Layer 3 of a small transformer language model trained on English Wikipedia (11 layers, counted from 0, width 128).
A neuron's activation on a vector x is quick GELU(weights . x), where the dot is the dot product. Quick GELU of z is z times sigmoid(1.702 z).

Input weights of the MLP neurons that the questions are about. A number n stands for (n - 500) times 0.0013.
n94: 368 334 444 483 482 466 671 430 355 366 422 535 605 497 644 456 540 476 517 121 696 496 350 566 476 478 582 554 538 555 496 481 304 570 557 397 661 325 437 382 476 627 570 625 497 345 395 692 481 431 465 588 763 400 329 708 406 542 366 500 493 661 434 342 668 372 414 608 511 672 531 600 517 563 561 409 645 410 478 443 624 396 534 762 612 590 374 678 548 800 329 428 550 519 268 661 335 496 460 480 602 418 450 385 364 606 461 594 448 698 387 548 524 419 482 256 625 602 660 444 439 424 650 598 573 365 474 379
n117: 303 372 390 602 450 681 403 268 527 469 557 711 630 716 427 452 106 325 549 528 587 555 401 513 349 514 244 351 388 513 422 289 619 882 578 528 453 388 882 134 593 616 536 602 621 500 415 383 814 532 696 289 810 473 534 481 454 638 566 613 756 500 551 569 453 664 602 469 446 523 564 592 190 594 329 594 622 477 314 723 59 121 465 385 224 536 514 430 400 594 528 721 526 605 384 422 597 519 217 509 579 551 661 420 432 255 477 426 593 575 481 715 470 474 509 600 679 360 483 652 463 383 535 305 433 444 452 280
n258: 567 304 750 573 113 406 403 555 579 649 744 775 344 630 445 793 521 356 293 534 693 487 627 386 354 534 596 692 492 472 597 412 370 265 297 694 342 624 596 377 378 521 529 547 463 491 743 282 343 402 565 484 613 890 398 504 572 508 536 504 389 363 535 365 629 496 453 523 595 618 496 298 593 527 678 625 271 753 626 358 534 480 615 614 568 586 686 590 443 586 509 513 684 373 611 713 532 391 538 437 300 310 361 512 304 326 589 517 528 504 358 729 302 404 436 546 437 768 552 533 297 662 323 576 586 290 500 504
n266: 522 389 554 557 470 441 521 521 563 511 271 790 533 572 333 677 212 456 762 403 663 819 453 547 500 601 484 455 496 739 399 415 374 438 549 439 566 436 442 619 460 643 390 538 533 399 307 357 427 343 605 660 563 459 302 936 376 565 678 493 489 516 616 479 424 500 468 430 504 533 545 493 586 417 463 553 445 429 602 426 614 648 444 232 363 550 567 496 346 279 557 541 386 380 615 880 400 392 483 563 585 478 474 493 347 515 530 586 596 517 712 518 362 553 470 361 493 528 433 243 593 609 521 374 438 410 400 357
n282: 459 590 586 512 129 662 456 562 390 690 484 415 286 452 531 567 386 492 639 620 475 690 395 500 723 488 409 584 484 647 517 358 648 548 574 259 334 655 521 324 388 558 402 413 391 417 516 312 581 454 456 557 557 857 647 647 533 748 714 423 600 366 542 438 500 647 560 491 541 579 547 673 452 362 612 357 601 438 493 430 449 612 372 207 504 160 550 508 555 560 471 467 400 822 411 539 492 329 653 395 292 525 537 360 221 260 302 675 655 549 580 646 771 300 625 516 376 402 394 508 641 869 606 555 416 596 248 419
n311: 373 635 476 478 642 357 485 428 603 518 321 372 146 585 413 474 441 233 571 438 431 392 665 604 507 403 659 652 361 370 608 620 469 624 511 610 594 465 492 392 604 477 477 493 695 446 455 402 520 318 425 643 500 335 572 559 457 358 430 451 235 669 592 598 520 626 546 16 360 415 497 538 678 575 345 457 656 608 422 527 410 403 406 661 379 541 543 325 468 541 762 315 375 692 518 410 711 536 724 500 643 404 319 332 622 363 573 422 563 507 782 357 871 551 527 576 657 566 482 496 465 363 563 402 609 619 380 550
n315: 508 453 613 593 396 491 532 668 632 640 563 760 618 367 707 683 560 414 415 496 471 604 484 367 456 513 581 618 321 544 713 278 683 268 488 427 527 559 444 350 290 513 311 181 370 437 541 585 556 361 500 512 720 475 426 594 386 646 580 741 584 286 182 292 555 500 210 514 648 554 566 487 492 365 555 214 322 375 448 127 449 536 763 775 246 662 546 483 405 646 576 592 473 548 402 574 376 548 762 516 456 521 217 638 579 521 487 285 612 545 611 587 409 433 445 615 483 567 313 468 379 631 448 433 293 509 370 566
n364: 492 277 444 412 119 236 432 508 393 440 315 427 281 599 380 745 306 427 564 446 653 814 528 456 240 400 465 550 707 580 512 535 347 528 496 483 422 601 388 480 632 701 353 447 516 521 577 601 539 508 448 537 681 529 578 437 471 552 476 451 630 496 432 562 623 428 550 569 357 703 428 521 612 465 625 343 610 811 569 586 428 279 461 652 273 480 617 731 273 205 437 699 458 478 461 481 273 466 370 375 602 446 467 488 482 851 467 500 631 661 508 350 627 484 642 561 636 402 673 427 280 647 856 414 742 582 324 356
n413: 522 624 512 226 500 587 543 406 544 457 351 566 573 556 546 585 409 369 493 358 288 534 478 373 518 338 393 545 705 292 455 449 522 496 489 664 521 394 384 649 442 171 408 634 518 625 602 481 601 583 601 423 526 604 455 550 609 536 285 507 489 382 442 405 294 572 577 475 713 601 536 493 280 666 459 515 615 560 507 585 485 464 426 512 627 276 282 432 944 416 397 444 205 519 623 486 661 504 538 489 532 474 769 420 378 677 167 459 310 395 561 536 508 500 526 515 306 450 493 602 451 489 643 574 591 479 519 787
n436: 439 504 179 507 261 480 562 532 395 620 691 719 389 598 300 529 422 444 445 530 564 409 567 290 592 626 481 427 574 540 405 675 417 519 658 465 461 260 453 578 386 373 549 658 452 419 392 554 425 404 349 511 523 682 493 357 354 655 551 485 450 592 615 564 403 364 304 674 365 888 434 439 372 733 634 449 622 527 601 379 469 459 428 695 520 677 538 550 421 489 519 820 511 504 254 464 569 535 470 482 518 191 568 308 580 440 538 297 591 569 612 399 500 529 228 395 599 475 569 433 630 504 736 443 415 277 307 568
n469: 439 480 440 615 435 492 588 478 675 511 427 346 654 395 500 471 508 271 578 258 508 565 425 712 429 469 490 613 470 596 535 913 439 718 605 347 349 387 727 231 344 609 557 507 605 554 474 332 421 477 511 605 431 764 543 457 504 634 511 432 574 283 430 551 759 50 418 590 428 481 527 642 400 450 380 308 525 438 636 492 422 507 609 604 696 708 342 636 429 661 601 688 578 512 525 716 445 297 431 471 423 365 324 571 577 402 500 624 448 357 312 650 542 474 643 466 412 413 580 380 623 531 427 529 507 632 333 676
n506: 650 224 412 528 584 570 328 366 438 546 413 425 618 458 562 388 403 403 405 332 529 657 564 738 436 566 441 604 743 690 639 687 719 625 224 567 486 545 542 518 348 467 403 362 425 430 489 303 443 799 550 446 714 577 387 478 537 450 651 486 641 519 735 479 455 463 651 394 504 456 506 478 500 626 599 496 344 383 448 453 350 429 552 680 530 422 493 411 421 418 671 617 391 599 466 414 388 492 303 479 469 603 241 411 496 760 500 419 479 653 634 479 484 424 751 525 537 660 577 329 379 374 448 362 668 565 276 401
n509: 418 528 736 417 164 433 639 588 434 519 511 325 339 583 507 384 408 607 828 320 337 617 431 485 640 366 474 555 267 398 500 553 461 687 622 472 441 492 394 656 470 484 450 640 721 642 569 413 318 717 386 492 488 730 613 452 449 701 538 515 433 258 425 331 336 472 577 356 523 375 360 480 496 678 504 60 425 379 359 484 492 500 437 300 409 564 276 528 427 477 544 567 540 569 361 449 511 407 583 320 504 461 680 363 310 681 355 607 665 302 592 552 539 500 634 593 672 218 530 428 476 433 564 703 523 578 362 504

Each question shows a token from some text and the vector x that enters the MLP there. A number n stands for (n - 500) times 0.011.

" his": 562 465 507 465 763 536 576 507 356 638 492 507 549 556 640 438 562 457 482 418 554 484 229 580 459 329 797 397 464 507 445 492 461 391 833 412 548 626 357 419 547 460 495 460 313 521 604 551 460 506 557 530 550 458 576 474 511 377 579 437 539 490 798 585 379 430 333 651 592 495 717 580 511 625 391 519 474 477 552 518 493 474 465 507 551 630 567 493 505 344 395 568 492 416 527 234 473 520 494 511 443 404 495 433 460 447 665 439 582 373 384 539 521 480 515 628 430 312 518 431 454 510 361 469 485 548 461 515
The neuron with the highest activation: n469

" ex": 506 406 526 317 554 659 523 389 401 612 422 496 610 486 524 493 558 483 435 534 523 408 336 603 476 297 801 394 451 422 460 436 504 418 834 412 647 605 345 396 499 586 466 540 466 514 510 493 572 540 488 486 398 485 612 417 432 417 691 500 521 442 721 542 433 504 396 536 475 491 705 575 632 719 469 520 559 522 454 540 584 513 498 542 519 540 546 478 422 349 457 470 509 385 646 134 591 463 494 491 535 402 593 390 442 449 664 572 701 451 337 540 502 454 439 658 481 386 437 545 479 427 482 441 489 466 516 430
Which neuron fires most, and how strongly? n117, at about 0.93

" R": 546 420 489 375 542 602 498 436 318 651 361 461 719 566 665 453 517 539 468 508 581 495 252 424 495 312 759 430 470 399 477 450 494 390 630 420 646 627 331 399 491 488 378 436 500 507 512 542 464 489 529 507 401 506 492 381 496 390 606 435 568 487 769 532 526 498 284 581 476 472 819 511 680 666 484 521 461 454 580 529 597 495 494 491 570 533 485 552 517 523 393 510 624 419 538 209 488 510 436 502 437 479 562 471 435 565 735 541 660 393 354 478 494 525 474 610 493 498 443 414 481 407 375 453 609 541 510 521
The neuron with the highest activation: n94

" re": 617 425 514 251 593 652 576 443 362 640 470 403 538 601 520 451 572 414 489 525 530 458 277 467 554 285 874 425 417 381 454 518 492 544 731 454 582 551 329 444 538 455 407 452 411 552 510 489 602 460 563 521 448 494 565 420 496 436 540 493 560 588 790 593 494 514 339 547 447 482 698 618 653 578 499 509 519 556 546 587 485 526 460 549 518 597 582 498 486 385 401 465 587 416 596 260 563 490 422 436 441 438 560 396 388 522 716 513 647 514 333 415 496 554 462 565 468 506 408 378 415 378 329 413 531 576 494 492
The neuron with the highest activation: n311

"h": 552 587 566 358 558 569 577 499 462 643 510 527 583 632 545 417 663 568 430 419 565 457 237 602 428 293 780 409 524 347 463 559 642 424 660 306 474 589 291 435 617 587 411 497 342 478 615 528 484 462 543 553 499 505 514 495 582 441 491 441 511 427 605 498 499 530 261 543 491 563 588 640 717 542 479 548 513 480 484 392 540 556 561 436 372 653 499 645 436 429 403 404 618 338 580 310 520 527 490 530 418 449 500 360 339 515 743 577 620 460 321 502 401 600 471 602 434 423 431 578 454 445 405 352 418 539 701 527
Which neuron fires most, and how strongly? n315, at about 1.2

",": 560 471 503 382 747 574 515 476 454 643 406 420 681 631 521 463 584 476 438 590 491 389 327 588 463 383 735 466 560 386 474 530 532 434 702 386 482 611 391 364 508 524 411 410 458 512 563 532 509 433 543 545 438 498 597 439 434 461 537 499 556 511 840 607 488 566 301 566 502 413 756 543 546 583 483 451 531 404 627 503 474 524 454 448 551 598 488 579 509 488 367 452 548 294 581 213 518 488 496 480 451 457 539 387 463 458 730 503 672 308 385 371 524 593 520 576 475 377 411 427 424 478 405 404 439 601 533 581
Which two neurons fire most, strongest first? n469, n311

"ap": 482 318 596 344 663 583 512 396 325 661 449 411 674 535 545 448 572 392 476 490 563 375 421 472 469 435 755 243 463 379 409 408 448 417 798 414 626 626 431 369 470 560 383 555 380 488 571 472 503 475 528 513 499 528 658 416 532 274 591 550 576 645 669 642 588 546 355 510 530 407 623 492 552 684 563 579 505 479 480 475 532 453 580 471 523 543 552 499 405 328 391 362 642 501 526 326 527 472 447 566 411 585 562 475 626 665 646 538 696 399 377 497 442 519 518 549 455 353 403 551 504 415 397 378 438 599 605 485
Which neuron fires most, and how strongly? n117, at about 0.29

"J": 565 400 482 470 658 604 493 470 445 615 397 533 710 557 652 566 566 528 507 523 530 377 251 489 420 302 763 418 407 456 446 405 592 284 700 368 598 626 316 326 440 556 411 504 420 458 609 517 493 494 563 465 482 568 503 457 492 336 642 470 604 416 667 591 517 576 324 520 470 411 791 497 637 553 507 522 543 318 623 462 570 456 563 456 627 515 599 534 500 479 314 499 624 485 523 279 485 443 539 502 464 429 613 438 420 551 651 579 620 358 393 469 453 431 469 554 584 420 510 488 433 570 297 463 544 492 496 455
The neuron with the highest activation: n315

"est": 719 485 538 373 603 552 559 464 379 562 566 432 630 616 550 413 653 548 446 410 627 425 392 483 515 431 599 432 594 380 468 472 636 364 797 350 532 507 357 433 632 558 437 464 364 433 623 575 537 455 605 654 442 477 515 458 509 388 487 490 586 656 767 681 607 432 216 541 559 412 479 647 480 547 274 560 537 221 495 530 519 491 392 509 416 663 525 480 444 409 331 480 456 531 500 369 480 493 484 566 454 490 559 441 387 507 649 486 682 336 306 460 488 527 518 565 387 514 420 534 481 493 498 382 521 608 654 509
Which neuron fires most, and how strongly? n94, at about 0.39

" a": 540 417 521 388 682 548 587 408 379 642 526 425 602 592 565 467 491 456 519 489 572 481 238 528 479 358 825 456 573 426 436 393 453 468 798 498 596 624 316 464 592 538 435 459 423 439 519 525 574 517 579 474 424 526 543 502 463 444 574 409 518 518 715 556 447 517 313 547 502 452 823 581 585 618 485 480 562 509 683 451 464 591 523 438 536 515 617 472 465 428 321 485 539 448 516 221 489 495 486 524 496 343 613 432 432 429 669 531 593 387 328 437 485 530 548 528 415 361 406 459 521 493 349 417 473 508 516 492
The neuron with the highest activation: n266

" c": 563 437 410 345 697 522 550 417 379 610 468 458 712 645 605 529 511 553 552 430 568 485 311 443 486 223 758 404 511 396 522 586 440 419 788 374 562 630 395 408 562 569 459 428 438 519 518 490 491 459 507 563 401 480 547 465 398 455 484 526 495 554 700 574 484 513 349 568 518 427 663 562 763 553 480 546 495 484 620 537 488 478 468 489 524 576 533 585 494 380 432 503 497 411 575 268 473 482 428 484 465 439 631 298 538 481 788 474 772 426 284 486 536 485 502 528 448 333 448 487 445 429 390 410 498 556 559 457
The neuron with the highest activation: n364

"d": 612 507 464 341 728 658 642 461 560 657 537 496 573 731 578 369 577 527 421 567 512 529 318 536 439 347 603 509 543 246 476 376 539 572 745 373 426 638 345 421 603 430 451 452 442 462 620 549 511 447 615 588 505 434 453 469 558 466 577 427 611 501 650 535 580 497 254 582 434 392 505 465 565 581 514 513 536 361 464 445 602 437 550 416 423 558 541 511 369 421 453 387 497 370 579 390 595 478 470 568 364 536 567 516 618 420 595 548 639 331 322 476 411 562 537 684 506 538 341 436 481 321 328 370 525 650 653 615
Which neuron fires most, and how strongly? n315, at about 0.14

" N": 517 476 539 432 525 639 568 463 369 719 520 451 709 659 656 441 602 534 468 548 543 523 333 505 398 398 732 404 544 383 469 518 495 400 686 352 505 524 336 451 609 530 387 392 446 542 537 566 517 459 629 533 419 498 399 454 536 284 558 467 518 507 885 491 490 482 240 610 480 441 605 577 631 521 446 545 461 389 635 465 546 530 504 464 530 618 558 478 482 456 408 524 660 440 582 337 501 493 431 420 454 425 504 408 432 463 732 555 677 406 362 421 487 537 414 535 594 494 445 492 424 435 337 371 495 457 546 511
The neuron with the highest activation: n258

"ct": 474 475 543 419 634 559 596 302 413 649 483 402 690 579 530 543 606 548 550 558 563 547 360 535 432 347 744 354 535 453 489 391 517 356 750 373 592 601 346 506 571 507 345 537 419 410 574 518 536 467 498 589 440 524 565 390 337 416 511 441 584 491 676 666 417 545 305 755 546 565 694 557 548 573 396 577 465 461 601 478 537 450 554 546 591 566 561 596 449 448 239 587 514 423 497 407 414 422 485 562 469 299 614 313 389 520 557 516 755 300 336 464 409 527 451 560 481 431 502 447 523 490 365 404 506 599 468 540
Which neuron fires most, and how strongly? n436, at about 2

"id": 489 395 510 562 707 661 516 371 461 646 472 404 681 589 602 367 539 455 486 479 526 424 369 601 469 295 523 462 498 450 412 435 536 399 695 395 663 675 278 390 491 452 367 505 464 466 664 496 506 566 534 351 380 387 582 396 412 393 534 510 519 548 618 502 427 620 374 555 488 314 722 442 535 741 439 591 531 357 590 514 521 551 426 531 660 479 534 651 527 357 406 390 561 546 615 372 555 435 426 572 433 488 673 430 513 541 618 558 619 348 434 444 420 489 516 724 452 434 407 480 419 405 399 357 540 790 574 585
The neuron with the highest activation: n413

" and": 594 448 532 470 760 571 541 460 272 705 501 404 609 530 593 505 508 472 459 538 523 409 456 550 472 298 774 457 566 441 496 540 587 421 765 350 564 627 413 342 513 513 441 384 493 457 586 542 436 434 526 509 403 478 590 410 356 428 527 513 512 456 825 540 509 576 340 549 480 533 782 583 466 589 488 514 517 450 612 485 501 496 515 506 495 569 538 564 498 486 375 470 584 384 522 209 552 469 561 536 455 417 503 365 480 477 722 509 630 355 456 309 485 520 508 506 503 323 435 464 502 445 387 426 472 515 540 484
The neuron with the highest activation: n311

"'": 510 478 574 426 651 656 584 473 386 713 472 487 549 595 497 458 530 489 480 585 518 568 286 587 510 445 729 433 462 441 489 416 462 308 839 336 495 696 411 337 501 583 461 325 395 433 584 605 418 590 540 471 457 592 518 535 433 387 664 549 468 465 672 594 460 596 278 478 540 415 685 656 570 510 491 489 420 416 540 410 457 558 456 557 574 550 583 608 433 370 337 463 481 429 600 277 447 481 364 549 416 443 477 424 415 477 677 528 658 404 437 454 498 610 521 584 528 446 417 516 410 457 319 394 483 573 551 670
Which two neurons fire most, strongest first? n315, n282

"ed": 507 517 534 390 652 523 572 419 478 621 397 442 603 661 690 470 422 596 447 622 535 469 483 487 432 363 775 524 550 461 511 435 498 448 599 389 647 542 306 317 612 448 456 514 363 369 623 428 502 449 601 544 565 433 599 496 378 372 639 482 580 498 694 552 491 488 307 617 440 413 668 532 589 651 505 487 517 486 622 430 550 466 448 386 560 560 609 516 483 361 417 464 542 379 610 345 537 482 452 562 421 466 455 419 409 584 741 675 690 354 331 398 336 467 517 614 541 363 385 364 491 406 319 398 601 605 527 493
The neuron with the highest activation: n266

"\"": 525 483 462 354 635 601 549 485 423 695 421 481 600 526 548 519 512 575 565 475 457 499 416 520 550 471 776 438 326 414 505 384 534 428 719 366 375 697 319 371 556 533 425 388 422 342 531 473 587 466 503 535 419 461 554 490 459 367 607 456 435 431 687 626 468 586 277 521 482 427 836 573 585 569 592 594 472 400 579 582 558 651 401 490 564 524 614 554 367 403 387 487 488 384 626 260 550 520 489 499 480 445 528 340 471 482 504 533 630 400 362 466 457 606 606 567 401 409 489 480 416 570 387 420 505 533 625 670
Which neuron fires most, and how strongly? n282, at about 1.3

"n": 574 405 518 373 623 643 573 417 453 614 482 403 705 572 585 564 491 423 431 573 585 414 322 457 354 311 676 503 469 374 465 478 479 393 817 346 544 593 268 303 546 501 453 422 464 537 584 521 457 513 470 463 431 546 557 409 462 407 671 541 488 461 717 568 507 499 395 555 419 497 656 574 537 622 450 419 546 357 591 511 651 579 547 454 546 679 613 549 477 396 435 416 471 453 646 288 542 455 388 528 466 340 604 291 475 538 613 628 717 437 379 408 478 449 511 706 466 541 522 562 413 434 331 455 479 637 438 548
Which neuron fires most, and how strongly? n469, at about 0.72

"re": 537 286 417 436 709 568 541 490 452 551 430 477 672 666 609 402 554 439 476 486 577 473 335 462 374 272 773 427 503 403 415 394 524 476 650 274 716 456 368 369 540 446 331 520 454 446 593 460 525 470 542 599 395 408 586 356 520 404 597 512 623 512 661 528 464 448 397 537 538 480 662 569 567 574 462 578 350 498 619 581 627 587 481 501 652 651 617 566 503 366 411 526 565 335 685 381 589 496 433 508 478 440 486 356 397 467 718 564 676 468 272 357 475 546 515 489 440 492 456 468 454 548 385 417 585 639 529 444
The three highest activations, in order: n94, n266, n469

"o": 593 487 545 442 682 577 623 471 402 807 544 545 594 652 494 431 615 489 479 460 526 535 276 511 445 431 678 367 528 391 495 476 519 605 666 373 491 638 284 495 565 439 395 422 308 474 528 643 502 446 526 496 386 473 616 426 564 311 416 350 580 634 736 672 481 566 331 473 523 396 558 547 513 609 507 557 512 408 588 492 535 514 503 484 394 581 539 566 401 470 286 526 643 422 525 276 660 490 340 408 303 545 473 441 494 504 633 538 566 383 405 392 501 626 465 547 479 553 417 511 547 426 437 342 433 556 535 669
The neuron with the highest activation: n436

" H": 507 434 537 521 675 594 530 430 404 655 423 484 591 524 657 443 581 555 472 494 482 434 319 520 429 232 719 426 509 484 530 425 527 283 674 393 512 583 243 299 453 516 423 428 423 501 524 498 528 515 538 490 315 471 528 427 454 382 568 476 494 475 677 470 485 539 344 582 502 382 794 541 742 670 459 522 534 446 665 494 565 470 547 475 618 603 510 525 480 348 353 517 575 329 605 266 500 541 545 622 493 462 527 404 540 480 727 553 667 449 438 461 531 460 527 710 568 424 442 500 396 428 435 430 491 540 519 516
The neuron with the highest activation: n315